Layer 4 of a small transformer language model trained on English Wikipedia (10 layers, counted from 0, width 128).
A neuron's activation on a vector x is SiLU(gate . x) times (in . x), where the dot is the dot product.

Input weights of the MLP neurons that the questions are about. A number n stands for n times 0.0046.
n15 gate: 8 11 -44 -18 -40 -1 -4 14 -2 16 24 -1 -27 8 -18 29 2 29 -24 62 72 -29 19 -33 7 -29 -29 6 -5 12 35 2 26 5 5 -29 1 11 -28 39 9 -7 18 2 14 -7 67 43 1 -2 31 68 -28 36 -34 -2 29 -1 21 28 -24 -20 3 19 -36 -2 44 13 -5 11 20 14 -36 -33 -30 -27 4 -13 -47 7 -16 11 -4 20 9 -26 -1 -20 17 5 -2 34 -32 8 -21 43 24 11 -9 3 17 27 33 -13 1 -32 13 -3 -6 -70 -23 -23 28 4 -15 -10 -17 -27 16 3 42 -14 27 -1 -10 -33 -3 21
n34 gate: 32 26 -34 -54 45 1 -3 58 -21 4 17 27 -14 0 -24 4 8 16 -4 -22 -10 -9 12 8 4 25 -3 17 18 27 3 -33 19 19 13 -45 6 -35 20 8 -25 -2 -13 23 -1 12 -25 -4 -29 -30 10 -5 -26 10 -7 -32 -13 -40 4 4 28 -56 11 -22 -34 -7 18 -15 -34 -42 7 -22 6 -39 -19 12 -18 4 -32 25 -57 22 7 -18 -43 29 -5 9 7 21 34 -11 -26 29 44 -19 -4 13 -23 -26 -31 -12 -1 19 37 -20 -9 7 14 -13 -15 40 4 -5 -26 -8 -17 14 -8 -37 -21 20 58 -25 16 -17 71 -30
n44 gate: 6 17 -14 -46 -36 40 -6 9 -13 11 -55 5 18 -46 43 -10 -4 20 25 6 11 -5 -26 19 32 -26 -2 10 -12 -12 4 -67 -55 39 7 -7 38 18 16 26 24 3 -2 -4 15 37 -38 65 -46 5 26 -20 14 -33 2 65 -16 -41 7 21 -33 23 15 57 -8 17 -8 50 -9 -47 -9 -4 45 -3 17 -2 -52 17 -16 0 -22 10 12 -19 42 -23 -47 29 30 -2 -1 -29 -11 39 5 24 -44 -12 -30 22 41 3 36 -3 52 33 16 20 -22 27 -32 21 3 -16 -15 -17 -31 48 -5 1 24 7 27 28 9 -6 -19 -10
n116 gate: -9 -10 -12 24 -45 18 25 -15 -21 -8 13 32 -23 5 11 26 -21 -17 15 -13 -9 14 -8 -32 -35 2 -25 -22 -25 -22 44 -54 -28 -18 -40 -1 -51 -36 15 9 1 -8 23 11 -3 22 -7 39 -18 24 17 29 21 -11 21 2 -28 -13 -42 12 -39 -9 -7 45 11 -13 10 -7 28 -32 -4 -20 19 -19 6 67 6 -6 23 -11 1 66 43 -24 9 -31 15 21 12 8 47 -27 34 -14 0 67 -25 -13 -37 11 37 12 21 6 24 -53 30 -35 -23 -9 17 3 14 -28 -11 -23 -28 6 -4 -2 20 -5 24 -36 -9 -57 -13 21
n123 gate: 0 -7 52 1 -18 22 -24 -45 3 27 -2 -17 21 15 -40 34 36 42 -25 -4 -35 8 29 -6 12 7 7 -9 0 24 21 21 -9 -39 22 -42 43 42 14 -3 26 -11 1 17 -35 4 -22 5 -13 -6 21 35 9 22 30 -46 -1 -11 11 21 39 31 -12 -6 -4 -7 8 -7 -10 -23 4 37 15 -40 -3 22 52 -7 37 26 24 -32 18 -26 -28 -13 38 -17 0 22 30 7 -6 32 -35 13 -11 7 32 -6 -28 51 -29 -2 -25 -5 37 -7 -27 1 42 28 -20 -1 -7 3 -28 -11 -43 7 -7 -62 -20 50 -13 -23 -26 9
n183 gate: -2 8 -38 -2 22 43 -9 -14 15 1 -1 35 15 -6 -2 -42 -12 21 17 26 -17 -23 -48 -35 -75 27 -13 -27 -46 -13 43 20 23 -21 26 25 24 -2 -38 0 -39 7 -21 32 -46 -18 -17 28 23 10 -29 -2 -34 18 -51 -7 -27 5 25 -61 12 -26 -18 -33 41 -11 25 2 18 18 0 9 2 12 6 9 -21 0 -59 -31 -3 25 -25 -12 28 -12 19 6 -10 -2 19 -6 13 16 51 -17 43 -29 -35 1 23 15 15 32 -26 17 26 17 7 8 0 -41 -9 37 -4 11 27 29 -19 -6 49 -10 -13 65 -22 -26 70 5
n202 gate: 20 23 25 -4 -12 -2 30 24 14 48 -41 -20 -6 -21 26 -12 13 -47 -9 -22 -1 14 -45 32 15 5 31 -53 16 -4 7 13 -24 -5 -21 -18 -4 -4 -5 45 -11 13 48 -13 29 -5 -13 26 -5 -30 -22 14 -21 12 -3 -1 12 13 -16 -28 16 -17 -23 19 -45 33 28 15 -25 17 22 0 -23 6 43 15 18 6 -1 6 10 -13 25 -65 -12 -21 28 -25 12 -13 3 20 34 -13 11 17 22 2 1 -2 -7 -12 -20 -41 6 -1 25 -33 -5 6 -10 17 3 8 27 -43 -22 60 -47 -23 -17 -35 53 14 -31 13 -30 57
n230 gate: 25 -22 -6 21 42 5 -12 3 -14 -7 -12 50 20 -1 18 18 -25 24 88 -5 34 25 -32 -2 14 9 -26 -12 40 -7 -24 -7 -19 -16 5 -7 -48 7 6 -23 7 -50 10 -24 -30 -9 26 5 4 1 -7 1 22 19 20 9 6 -24 -1 -25 -39 -11 -11 -2 -11 32 5 -39 26 12 27 4 -50 14 -5 -20 -26 3 -2 4 -12 9 4 -9 1 7 4 28 -27 44 4 2 -14 9 31 -26 7 -15 -4 14 -16 -15 -55 -27 16 -17 9 1 -1 -5 -39 5 -7 -17 14 37 -4 18 -27 -2 11 -12 1 -60 28 -4 -5 -40
n241 gate: -3 10 -38 -16 39 26 -33 18 -20 -14 42 -26 -15 -5 6 9 -19 -24 -2 -4 -14 25 -10 -4 0 10 -3 38 -23 24 -15 -4 33 13 22 -34 -9 8 7 40 28 -2 -12 32 2 -42 3 -20 47 -19 -28 16 8 -9 -3 -38 -3 -17 13 16 6 38 15 13 23 -38 -40 0 22 -27 -13 -12 8 -1 -4 1 -13 4 10 19 25 -19 -31 19 9 -40 -1 24 18 -6 21 7 -8 4 -32 -29 -1 29 -26 -30 -3 12 2 15 -5 -1 30 34 46 -5 15 10 -3 47 38 14 24 16 -48 -20 45 -24 13 -9 -7 31 5 3
n269 gate: -9 -9 2 2 -5 0 -15 7 -32 21 6 -3 -22 20 23 -22 19 14 -13 -34 13 20 -16 -4 10 -29 34 31 29 -21 -22 28 -22 -61 -4 -15 -22 29 -2 -9 -26 -6 -9 -44 -36 -19 -29 -13 60 9 27 -35 -29 27 36 42 0 29 34 -6 15 41 -10 -10 -4 -12 -14 6 9 15 -20 3 -6 -4 25 -32 5 15 -6 -10 5 -12 12 -8 -39 13 -5 -32 14 -1 -9 -9 15 20 21 7 25 23 42 1 9 -17 -1 -1 10 -12 -30 9 13 -13 10 -1 -21 14 -16 7 -13 -5 9 -2 -8 1 10 17 -2 17 -1 -12
n286 gate: 7 19 6 -23 3 11 10 -4 -3 -5 -19 48 31 21 15 -25 37 6 25 41 -15 40 3 -23 23 -37 -3 10 -28 -31 -3 -25 7 -42 3 -2 -26 -11 11 -5 -14 21 -32 -8 -36 4 1 -38 -20 24 58 -7 6 -40 16 1 23 23 -23 44 16 29 -6 47 -29 1 14 -11 19 -3 23 -4 -8 -5 -15 -42 10 -1 23 3 29 12 -6 -19 -39 45 18 -37 2 15 -25 -30 8 -21 10 -34 32 -11 -9 16 6 25 28 -9 1 -9 5 27 1 -9 26 -21 3 24 20 10 -1 7 -23 17 9 -18 16 -32 -1 41 26 -3
n308 gate: -15 -11 -41 -20 12 -8 15 -9 22 19 22 14 27 -15 6 -1 27 25 -2 10 6 -7 11 9 -54 41 11 -1 7 -22 -7 5 -1 16 -23 2 -10 -40 -9 -13 3 32 -13 -56 2 -26 1 -9 20 21 8 16 7 3 -9 16 12 -68 -32 18 -16 -12 19 -28 10 -6 2 4 -52 10 23 2 -13 18 14 25 -11 -31 -29 -8 -46 -4 -40 1 -15 6 -66 0 34 -8 28 -1 3 3 -10 8 10 -22 -40 37 36 25 24 25 28 -3 -32 -10 48 -9 -13 -8 1 -18 -19 -15 5 -26 -32 -11 30 17 -10 37 66 20 -10 9
n317 gate: 2 -23 -31 -24 10 -1 -13 -1 20 16 3 -38 24 -13 -22 -34 -43 -18 26 -6 -20 34 -11 -14 16 31 20 -22 -2 -46 12 13 -15 -21 -32 -2 -1 -7 -7 19 10 -22 5 -3 12 -27 -5 1 -9 3 -9 15 -14 11 -36 6 -29 58 -36 -3 27 23 3 13 -19 45 33 -13 31 21 27 -6 20 -17 11 -1 -13 -30 8 30 8 -28 12 23 -32 36 -18 -6 -46 0 -4 -26 2 -30 22 -5 -37 8 18 4 56 9 -17 6 -15 9 -11 27 -8 -3 9 -12 14 18 23 38 -19 -21 32 21 -12 26 13 -11 0 24 6 -33
n15 in: 21 8 33 18 6 -11 -2 1 37 4 -50 15 -2 -8 23 9 4 27 -45 -30 26 -41 46 32 -23 19 -8 -24 6 -44 17 40 54 -39 -16 -18 32 37 8 -11 -10 22 -14 -7 -23 -23 -41 3 -10 -9 39 -4 7 -50 13 -95 34 -63 13 -3 35 11 -5 36 -41 38 -19 3 -79 -15 10 -17 35 7 24 38 -3 14 -22 6 -13 -30 3 20 -41 -22 8 28 -14 -2 -20 -14 36 -26 24 16 -9 9 12 -43 -60 53 33 16 41 9 7 25 -15 -14 -59 -18 45 25 29 20 -2 -13 -11 -20 68 2 -36 -3 -21 19 13 24
n34 in: -7 26 -18 -40 27 43 28 7 12 -25 0 9 -36 -59 -3 22 47 -43 22 -53 -9 2 7 -16 -12 16 -20 59 43 -37 18 -56 -35 1 38 -14 4 -7 82 -59 -29 10 4 -12 38 -29 -14 -36 12 16 -35 20 -7 2 1 -30 22 9 -14 27 -19 8 18 7 17 -10 -34 -16 -19 15 32 12 89 -10 55 4 -16 -4 16 -23 -21 -53 44 -25 27 -27 26 -38 1 21 -42 7 -11 -1 9 21 8 12 -7 -36 -5 -6 49 -1 -19 -5 29 -15 -20 -60 -24 -32 14 -3 29 -8 -49 -27 -11 17 10 0 -25 24 -26 -42 25 44
n44 in: 24 61 20 -8 -37 -24 8 -2 -41 3 -41 3 34 6 -22 -1 29 29 1 3 -5 35 38 16 7 -2 38 -37 -15 0 59 -2 -14 26 16 7 -32 -16 -7 -1 -5 -34 11 -9 41 -34 -19 -11 16 17 3 58 -24 7 -66 -34 -6 26 47 -55 30 -5 24 12 26 22 42 -6 42 -11 14 -19 23 45 -38 9 11 -5 -42 -14 0 -34 27 11 -35 -8 28 -3 47 -8 -14 -14 15 10 19 3 -21 23 26 7 38 -14 16 -24 23 -15 5 -31 -32 -23 -53 4 25 -17 -14 -27 -15 54 -24 -2 1 -2 -21 15 -18 -9 -30 -5
n116 in: 34 2 -44 12 -28 -36 11 -30 3 -38 26 4 -1 -28 20 -47 -11 8 0 8 -5 -18 4 -4 -39 -24 20 -5 -4 -12 -46 38 68 -20 -19 53 29 -26 -1 49 -9 11 -25 -48 24 8 21 -25 30 -15 31 5 37 27 44 35 3 -5 -13 -45 16 43 -55 63 -30 35 -79 1 -35 -4 34 -3 0 -24 7 21 21 -7 40 -9 -3 17 -12 6 19 93 90 -5 12 26 30 27 -8 -3 20 2 4 -14 18 7 -44 -17 10 -21 25 4 9 51 -12 23 -27 19 -4 38 19 -29 -40 12 4 20 -32 -26 47 -51 0 44 -11 19
n123 in: 3 14 -1 25 -4 -24 -33 51 -9 -9 -21 29 3 54 27 -27 27 5 14 2 15 2 18 -31 25 -14 11 19 -34 -11 12 20 -41 15 -17 -39 21 24 10 -9 -5 -14 -26 -43 13 -78 -30 25 45 -8 2 -9 26 20 -14 45 21 2 7 -29 17 3 -21 55 14 -15 -23 -20 -25 -3 49 7 37 -37 -5 -28 -31 19 -5 36 10 -44 -33 21 27 12 26 8 2 2 -32 12 -18 13 -1 -32 -6 8 19 -4 41 5 14 -14 -33 12 -43 36 44 -31 -36 12 14 0 29 -21 -13 18 -12 14 11 34 25 -64 -12 -30 -9 -13
n183 in: 3 -37 53 -57 39 32 -11 2 -12 53 12 2 -28 38 -47 -13 -5 -11 30 3 -3 -40 -2 -16 40 0 -2 17 27 9 -26 45 -16 72 -29 19 -31 9 20 5 8 -32 2 -62 13 -2 0 -14 -41 7 -2 -45 7 -42 -4 -23 -1 -19 28 15 -32 18 7 25 -20 -10 -10 19 -50 -8 -5 16 13 36 -35 10 27 -64 4 21 -16 -15 -63 -30 1 23 -49 25 16 -49 23 -23 -8 13 6 4 -19 51 64 -13 -42 19 22 -30 -31 8 -17 7 11 -2 -27 -12 -10 -8 56 47 -14 24 -6 -2 -55 -10 -17 -46 22 16 -59 17
n202 in: -11 -14 -1 45 7 31 14 23 8 37 -1 -10 -12 1 52 -31 -30 -32 12 -7 23 -3 29 -17 20 3 25 -1 22 32 -26 -35 40 12 33 -4 4 16 -22 -12 -1 -28 -10 3 7 -30 66 38 27 27 -12 7 -4 36 -7 -34 -20 -8 23 23 8 21 -5 6 25 -7 -21 25 -5 9 -28 20 8 -6 -19 24 9 -13 -26 13 -18 -10 26 50 28 22 41 -6 -15 -16 -29 -16 -8 8 -24 -32 -37 33 7 -13 11 8 11 -6 19 33 5 8 41 -21 64 -11 13 22 19 4 -16 -57 -2 -27 1 -37 1 25 18 -56 10 8
n230 in: -7 -15 19 1 32 -11 -21 -28 -30 -13 22 -30 16 32 2 15 63 -32 -27 -4 1 23 -34 28 10 -8 -3 9 -25 -29 15 3 18 -29 -16 -39 -17 -16 9 -38 -15 -1 -3 -45 4 -17 20 -5 10 34 -18 -2 -16 13 28 -4 -4 -17 28 26 -40 35 -20 -37 -10 39 18 -5 8 32 -2 21 -13 7 -15 17 -5 7 -3 -11 50 -13 -25 16 38 20 -23 25 3 -5 0 6 -9 -19 9 -46 20 21 -2 -14 -9 -32 40 7 -15 -29 -16 -4 1 -26 -15 -10 -44 -39 -18 51 -26 -5 13 7 5 2 -1 10 2 -35 -6 -8
n241 in: 22 -19 -22 34 19 27 -26 -3 20 59 -24 -16 -16 -21 -9 40 -18 -25 44 8 -23 -2 -11 18 -26 9 35 -20 7 39 23 -32 15 -5 8 -10 17 19 -7 17 -37 -12 -26 11 10 -26 -10 14 1 -6 -3 -4 -11 -25 20 45 -44 -10 33 8 10 5 -13 31 5 -3 -28 -36 -51 17 1 -23 -33 -25 -6 14 -37 10 -62 3 9 13 -18 12 -16 21 26 38 -6 -24 6 -3 -46 -25 5 -34 7 9 -9 -11 16 -14 4 15 -26 48 22 6 -20 17 -28 22 28 30 -10 39 19 -11 1 4 17 -34 -9 0 -1 14 11 -31
n269 in: 6 48 19 7 22 9 7 42 13 -9 -21 4 19 15 -27 -9 10 -4 4 -13 21 -42 4 -3 -41 7 11 10 15 -6 16 -52 5 -21 21 13 -19 31 -18 -12 1 -46 -49 -38 8 -12 14 -4 14 -33 52 1 -4 37 -4 12 -13 -13 -12 -1 -32 -22 9 -64 -5 -18 16 -30 14 -9 8 4 11 -8 -20 15 34 -30 -38 28 42 32 -25 38 18 -6 -22 2 12 12 7 -4 4 16 -6 -29 22 -24 -14 -10 -32 -21 35 22 1 -32 28 -37 2 34 -36 -31 -15 21 -47 -18 1 15 13 -29 7 17 66 -31 -29 -18 -18 27
n286 in: -4 -4 -18 2 -1 -28 28 -29 19 -35 28 62 15 35 0 -25 -26 -31 -29 -14 -42 16 -20 -6 -34 -11 -3 -41 0 3 24 -15 9 -42 -1 40 7 -29 -4 6 -19 -21 -8 -50 53 -1 -16 -38 -46 7 26 -4 -10 -23 17 -33 21 36 -25 13 6 11 25 47 14 -39 8 -14 -34 0 -11 -6 7 -13 -18 -23 46 16 -26 -6 -11 -6 -7 -3 15 4 20 22 -11 1 28 -12 46 13 11 -37 -41 46 3 28 23 15 27 -19 6 -47 -6 -11 31 8 1 0 6 9 -18 -10 1 -49 7 -30 -37 -11 31 13 -21 36 33 18
n308 in: -53 18 1 11 -15 -22 -17 17 17 -15 9 18 -17 -24 13 -2 -19 35 8 30 6 -31 -26 7 -11 -20 26 37 -8 -6 41 11 -28 -9 26 3 9 -21 -17 -29 -2 29 3 23 -29 -5 -15 -4 34 11 8 6 31 -5 41 -15 -28 6 43 -8 1 -6 18 6 4 -14 -16 -1 11 13 -32 -51 -15 -6 -20 30 35 -32 28 -10 -8 -6 -27 2 19 -27 -26 -23 21 -27 19 20 31 -17 7 33 25 -16 -40 -11 -26 13 20 9 3 -7 16 -29 -10 49 42 -23 29 -16 -20 -12 32 -16 3 46 8 14 0 1 41 -2 14 -46
n317 in: -5 -25 53 23 -29 11 -36 9 3 16 2 14 -25 -2 -14 15 -48 -13 -23 6 9 -19 56 -27 -9 32 5 47 -41 -39 -53 52 -9 -19 17 -28 17 58 13 3 8 20 5 29 -13 -16 38 17 -1 19 4 -43 -22 19 -1 -25 22 16 4 45 17 -9 -9 -8 -25 0 1 -11 0 1 -17 15 10 -13 -15 -39 -8 22 10 -28 -15 -7 14 -18 42 -39 -16 -6 -23 15 20 13 8 -2 19 12 16 38 15 7 -31 15 -1 20 -19 6 -23 22 -9 -10 29 -34 8 7 4 2 3 44 13 3 8 -28 -29 18 3 -15 18 -39

Each question shows a token from some text and the vector x that enters the MLP there. A number n stands for n times 0.04.

" lower": -20 -5 4 -10 18 -50 4 11 -6 17 18 -12 13 53 19 3 -16 25 -46 -28 2 -42 4 8 -17 -2 19 11 -6 -7 3 -24 -13 1 10 4 39 19 1 5 15 3 2 -35 -25 -15 -4 -27 11 7 -32 17 -6 -6 0 22 13 1 20 -43 9 48 3 -8 12 -8 24 14 15 -13 13 -9 -29 -37 -41 13 -19 -1 -47 -22 37 -15 23 -4 14 40 21 -35 -14 -34 -5 -44 3 20 -4 -28 13 -12 -2 -16 -14 -16 -26 -16 17 -23 -1 24 -16 -12 31 8 -15 -27 5 -10 18 28 33 21 -10 -21 25 -3 9 -5 -37 23
Which two neurons fire most, strongest first? n269, n123

" and": -13 21 -1 17 34 -28 -5 -16 -31 48 15 -3 11 -1 19 -6 -20 7 -10 34 0 -5 -6 -8 35 24 -4 9 28 -3 9 1 -1 -25 -22 -34 1 11 -24 -29 10 -4 16 17 -36 -15 -32 -43 2 -1 -4 26 3 40 26 -7 -24 -41 -25 30 -1 21 -5 32 33 15 10 -28 -7 -24 -3 -15 9 0 9 -9 16 35 -39 10 3 -21 -41 -2 -6 3 -5 18 3 10 -8 -18 0 -26 -6 -55 47 16 14 -44 -3 16 -35 6 8 11 5 3 -27 25 5 -3 36 -13 40 10 0 -27 9 5 9 -15 -10 -29 11 -1 -23 28
The most active neuron and its activation: n241, at about 2.5

"in": -70 -21 17 -67 -34 -43 32 9 28 5 -20 9 -1 27 -14 40 -7 -8 -8 -12 4 -19 8 -6 -39 -24 -16 -13 23 -13 -50 5 29 -21 2 10 11 -7 -57 -10 17 8 2 -23 -37 -45 -2 7 40 2 6 8 -11 22 -7 -8 6 4 -4 18 -11 -26 -3 -13 -9 -16 3 9 -2 10 16 -5 2 0 -5 -39 17 -13 -42 19 5 -42 -9 21 13 -17 -1 15 -1 -6 4 6 -27 48 15 -8 11 -25 3 0 -16 34 0 11 3 1 -23 -18 -8 19 17 -6 38 10 -5 2 -11 -10 1 -18 27 -4 7 4 -27 -2 19 42
Which of these neurons fires most? n15

" of": -34 -24 0 -10 -1 -35 -5 -4 -41 29 7 0 6 2 5 -5 -1 -26 -36 18 0 -25 16 -19 -26 -22 11 -14 2 -9 7 -1 9 -22 -3 -29 21 -14 9 11 -1 -24 -3 -12 -6 39 -4 -40 -17 -13 -36 57 29 49 -28 21 1 -30 -24 -11 14 9 -8 16 20 -2 -22 27 -17 20 15 5 10 27 -8 -13 30 -3 10 -8 39 15 1 -1 6 -36 13 10 -16 -36 -15 -22 -9 -25 -21 -45 6 3 -10 -33 11 -24 11 -2 23 22 -14 17 -26 12 38 -9 24 9 -5 11 -7 -3 -49 28 8 -7 1 -34 -2 -11 26 57
Which two neurons fire most, strongest first? n202, n116

"E": -37 -16 50 -8 -9 -44 -45 24 -11 -35 17 19 20 -14 -5 -11 19 0 31 -15 -10 29 26 6 10 -4 4 12 7 -1 -24 18 2 -11 3 -14 14 25 -2 -27 18 -5 -34 -34 8 -19 -7 36 -29 -7 6 8 18 6 -33 -18 11 -47 20 12 9 52 -7 15 -28 40 -3 -10 6 -13 22 -9 -11 21 -20 36 23 30 11 -30 -37 -29 -14 3 -5 28 -14 -12 11 -2 -56 -24 12 5 3 6 -1 28 -5 30 1 -2 -18 10 2 3 -3 24 27 22 -18 8 7 12 9 -20 1 -10 7 -3 24 -26 -38 -44 -6 22 0 18
Which of these neurons fires most? n123

"p": -14 17 -4 -19 -8 -64 -9 -5 29 20 15 8 15 21 37 -18 21 4 0 -12 -13 -26 28 -13 -26 14 -31 -3 -2 28 -46 -1 2 -3 -45 36 -11 -8 -17 -9 -8 -31 44 4 -9 -32 8 45 12 -24 8 22 -13 -23 10 13 -11 15 31 18 -8 -6 -23 -9 -21 9 -32 18 12 7 -25 -21 -29 30 -11 -15 17 -3 15 -19 -12 -41 6 30 22 1 18 7 -10 -3 -1 1 -19 -19 -29 -5 -7 -16 20 1 9 18 -2 16 63 57 -3 10 31 -18 0 -3 -5 6 -7 -9 4 -1 21 -34 63 -22 34 -24 7 -2 2 -5
The most active neuron and its activation: n15, at about 1.1

" Con": -4 -34 -23 -23 -1 -41 19 36 12 14 11 10 29 26 30 42 13 -42 7 -26 -9 0 22 -3 3 -21 -14 16 -26 -3 -13 13 14 -25 25 -12 17 18 -22 3 20 -11 33 -31 -5 -8 9 16 -26 8 30 2 -18 0 -32 59 5 33 9 -40 -14 44 -7 -10 7 34 -13 -12 69 29 -2 38 8 59 -25 -10 -13 -21 -45 0 -13 -1 11 6 6 33 12 -8 -10 -10 -12 0 11 -12 27 1 0 -5 -3 -5 0 21 -12 3 -11 5 10 -1 37 -13 -9 20 -5 32 20 4 -25 13 38 -2 -17 8 -19 -28 -20 -11 -6 24
Which two neurons fire most, strongest first? n230, n308

" its": -27 -2 18 -35 -8 -59 12 -25 -43 48 13 -24 -7 -30 -2 -20 -2 -9 -14 -7 -8 18 0 0 6 14 -32 9 -15 12 1 8 -10 -34 3 -29 5 15 14 -29 -12 -12 -26 8 -2 12 -18 1 -1 1 -15 16 34 4 -4 -6 -38 -43 13 20 -7 13 4 14 38 -7 -18 9 -25 0 -23 -17 9 15 4 0 -40 7 -30 12 -6 24 5 32 1 -6 14 -10 -2 -24 -2 -24 -30 22 -19 -60 19 -6 -18 -20 -25 -24 -21 2 22 7 14 7 -7 10 -7 -3 14 -16 54 4 -30 12 -13 24 -69 6 12 -31 -11 5 5 51
Which three neurons fire most, strongest first? n241, n34, n317

" \"": 29 5 18 -43 25 -13 -12 -4 11 18 5 7 21 -5 24 4 -2 -29 3 6 -65 -13 13 29 0 35 11 18 -21 -30 14 -8 26 -16 43 -45 9 -9 -31 -12 22 -24 11 5 -32 -19 -30 6 -13 4 28 22 9 -7 4 4 -10 -34 -2 47 -25 33 11 24 -9 -13 -1 0 9 19 -3 -1 1 16 -11 -2 17 -3 38 17 -23 -1 7 9 22 42 23 20 -41 -9 -25 1 13 23 -3 -34 -6 20 -3 -3 -3 -38 -27 -2 8 9 -27 -9 -1 -8 0 9 -14 9 11 -10 -2 5 7 30 -86 0 -11 -48 -1 -30 2 35
Which of these neurons fires most? n286

"4": 6 13 20 -27 16 -15 -46 17 -3 -11 1 32 24 2 8 -10 -18 7 -26 -5 -9 -31 -33 10 -5 -7 -15 -9 -13 1 -43 39 -3 -36 -9 14 -21 -4 -12 21 32 -2 17 -5 -24 48 -12 -17 -6 16 -47 21 -11 -13 26 -2 21 -10 19 -10 13 29 -45 -13 13 28 15 5 7 9 12 -3 18 -14 -26 9 -21 -7 2 -24 46 -20 -24 -4 -26 -7 37 -18 9 -11 -20 -35 -17 3 -1 -9 -12 -2 -10 -19 12 -17 -23 -22 -5 -13 12 -16 -4 27 -63 -41 -13 15 28 -20 -15 23 13 13 -8 25 -4 -38 -10 0 -47 29
Which of these neurons fires most? n230

" cost": -13 -15 20 -11 7 -16 11 9 -2 -3 27 5 5 21 47 -9 17 34 -38 -30 -4 -32 12 -4 47 2 16 22 28 -3 -40 33 -4 10 -10 13 8 -33 3 -12 -21 -22 19 -32 0 -7 -5 -44 19 -4 -11 3 -1 -6 -4 29 -23 -37 -7 -8 6 56 -8 -6 23 -27 22 21 39 31 -8 24 -1 5 -2 5 -18 -14 -14 19 -13 -37 -20 -29 -3 15 7 11 -21 -10 10 -51 10 -21 -7 -4 21 -10 13 24 -12 -13 -14 0 30 -3 18 -3 -15 24 17 -33 -22 12 -1 -7 -17 32 1 -19 -45 32 -27 -7 -34 -51 -10 12
Which of these neurons fires most? n241

"\n": 17 5 6 -4 -19 5 -21 8 25 -55 7 5 -16 3 25 -29 -7 34 -15 10 1 12 14 -24 1 23 25 8 -19 -11 23 37 12 -28 3 -55 32 0 -5 -35 -20 -12 -3 23 5 47 -12 26 -2 10 -10 21 14 13 18 36 -21 -14 23 45 -16 26 5 17 5 -11 5 1 -11 27 20 -25 -25 -4 14 -18 -10 11 -15 -8 0 5 -12 10 18 -25 13 7 18 15 -43 -46 29 26 -18 6 30 10 -3 -10 -26 -21 1 -15 34 -3 -1 -33 10 6 -9 -11 22 11 -1 -66 -30 -17 -20 2 -52 5 -6 -27 1 13 -7 22
Which of these neurons fires most? n15

"am": -36 0 -3 0 -9 -30 4 -9 -23 -1 -10 -5 47 9 30 -48 -14 28 -15 -10 -31 -26 -22 17 -3 -11 33 14 -16 -29 -12 -11 -4 -4 -12 -35 -49 -14 13 31 23 -13 -23 -6 10 -31 22 4 35 24 6 20 -22 -27 5 -25 -13 -25 13 27 0 30 -8 28 -20 -9 -28 -1 -14 27 11 -10 -12 6 24 -14 -41 -3 -19 15 33 -23 12 8 18 -20 14 9 -15 -37 34 -8 1 7 -4 4 -23 -13 13 -3 -10 32 1 -3 58 5 -19 15 23 17 -11 -23 13 -6 -7 -21 -7 11 17 -17 14 -73 16 19 -8 -18 -28 15
The most active neuron and its activation: n202, at about 1.9

"\",": 14 -35 26 -24 -10 -55 -18 -5 4 -14 16 17 -7 9 23 -34 -3 0 -6 25 -37 12 28 -24 5 30 14 -10 -4 -13 30 17 11 -33 18 -30 4 -10 -6 -11 -44 -8 -5 19 -8 -26 -3 -12 16 27 -20 40 35 29 6 49 -14 -11 18 29 1 24 -3 6 24 -15 -25 19 -24 38 2 17 -2 -14 -2 1 -13 10 8 15 -3 12 3 19 21 0 -15 4 26 -16 -20 -53 -8 5 17 -7 16 -11 -11 -37 -32 -1 -35 17 38 3 -24 -12 3 20 -6 -30 -10 2 21 -15 -20 2 -9 14 -51 -27 13 -52 -3 2 1 42
The most active neuron and its activation: n44, at about 0.19

" crown": -33 19 33 7 6 -32 26 0 -28 24 28 -31 5 3 25 -13 -5 -7 -3 -18 -25 10 -10 -3 -45 -31 -40 -15 -10 -25 -7 15 -39 -1 -4 2 22 -1 3 28 -24 -6 -16 2 3 -50 -23 -53 22 27 -7 22 -7 -2 21 -17 -22 -48 7 11 5 47 -13 5 6 -1 14 9 -1 11 10 7 24 -5 -26 -25 -38 -29 -5 -9 29 13 -11 -12 10 14 20 -4 -17 -14 24 2 -3 56 4 -9 35 10 -16 18 18 7 6 1 4 -6 -44 8 3 37 7 1 24 -15 1 -7 -8 -9 -8 -11 -26 -65 -21 19 -2 32 -29 26
Which two neurons fire most, strongest first? n286, n123

"e": -35 -4 15 -28 2 -28 19 -20 10 49 18 0 21 20 -11 12 -2 -1 43 15 -30 -3 -30 -3 -42 20 -10 0 -16 -6 -24 5 23 -33 -21 12 -15 14 -30 12 16 -16 14 -44 3 -7 -16 -9 -52 -25 -23 24 -5 6 12 -2 -23 -44 -10 38 -1 32 22 20 21 36 -18 26 -6 8 -25 -13 0 -5 45 10 -18 10 -7 46 -12 -11 -9 -16 -11 -10 31 39 25 -3 -22 -21 -9 0 17 9 -27 2 -8 -10 5 -7 33 31 13 6 8 0 38 14 -13 -12 21 13 -16 27 -21 5 -13 -5 -6 -55 -34 3 4 -1 -22 6
Which two neurons fire most, strongest first? n241, n116

" dog": -15 10 35 -19 4 -38 -13 5 -50 37 37 -3 7 -27 28 4 -22 45 3 -28 -6 -20 28 -34 -53 36 -22 0 10 2 -15 -8 11 -1 3 18 1 -30 -13 2 -5 -5 -3 -20 -7 -63 -20 -22 18 36 37 21 1 -13 -4 0 -18 -29 -6 43 -5 26 -9 13 1 -27 -19 12 0 -15 -8 -2 -22 19 -29 -30 -9 0 20 21 16 33 -2 20 35 -18 0 -25 -20 -18 10 -5 20 26 -12 -27 25 23 -20 -2 -6 -7 31 6 38 -11 -14 24 43 26 -26 -8 -20 -15 17 3 -10 12 2 25 -26 -34 -23 -4 -3 -8 -15 0
The most active neuron and its activation: n308, at about 1.5

"mon": -29 24 4 -6 18 -47 -12 16 -16 -8 10 -9 44 -17 -9 -15 21 21 -29 -34 -25 -14 -2 2 22 23 -10 -8 -11 3 -34 38 -15 -14 -60 -7 -17 4 -36 30 22 -4 7 14 -3 -30 8 32 -19 -8 8 31 -12 -21 3 25 -1 -19 13 -9 5 21 -33 4 -2 -13 -11 -15 -11 -2 5 22 -15 -17 -8 23 1 -15 -12 34 12 2 18 3 -20 14 28 21 30 -38 -7 -21 12 12 18 -18 -36 -28 2 2 13 31 27 1 -8 0 -13 48 35 9 -13 -33 23 20 34 10 19 6 -10 -7 -53 -53 -14 6 -30 -17 -8 10
The most active neuron and its activation: n123, at about 2.3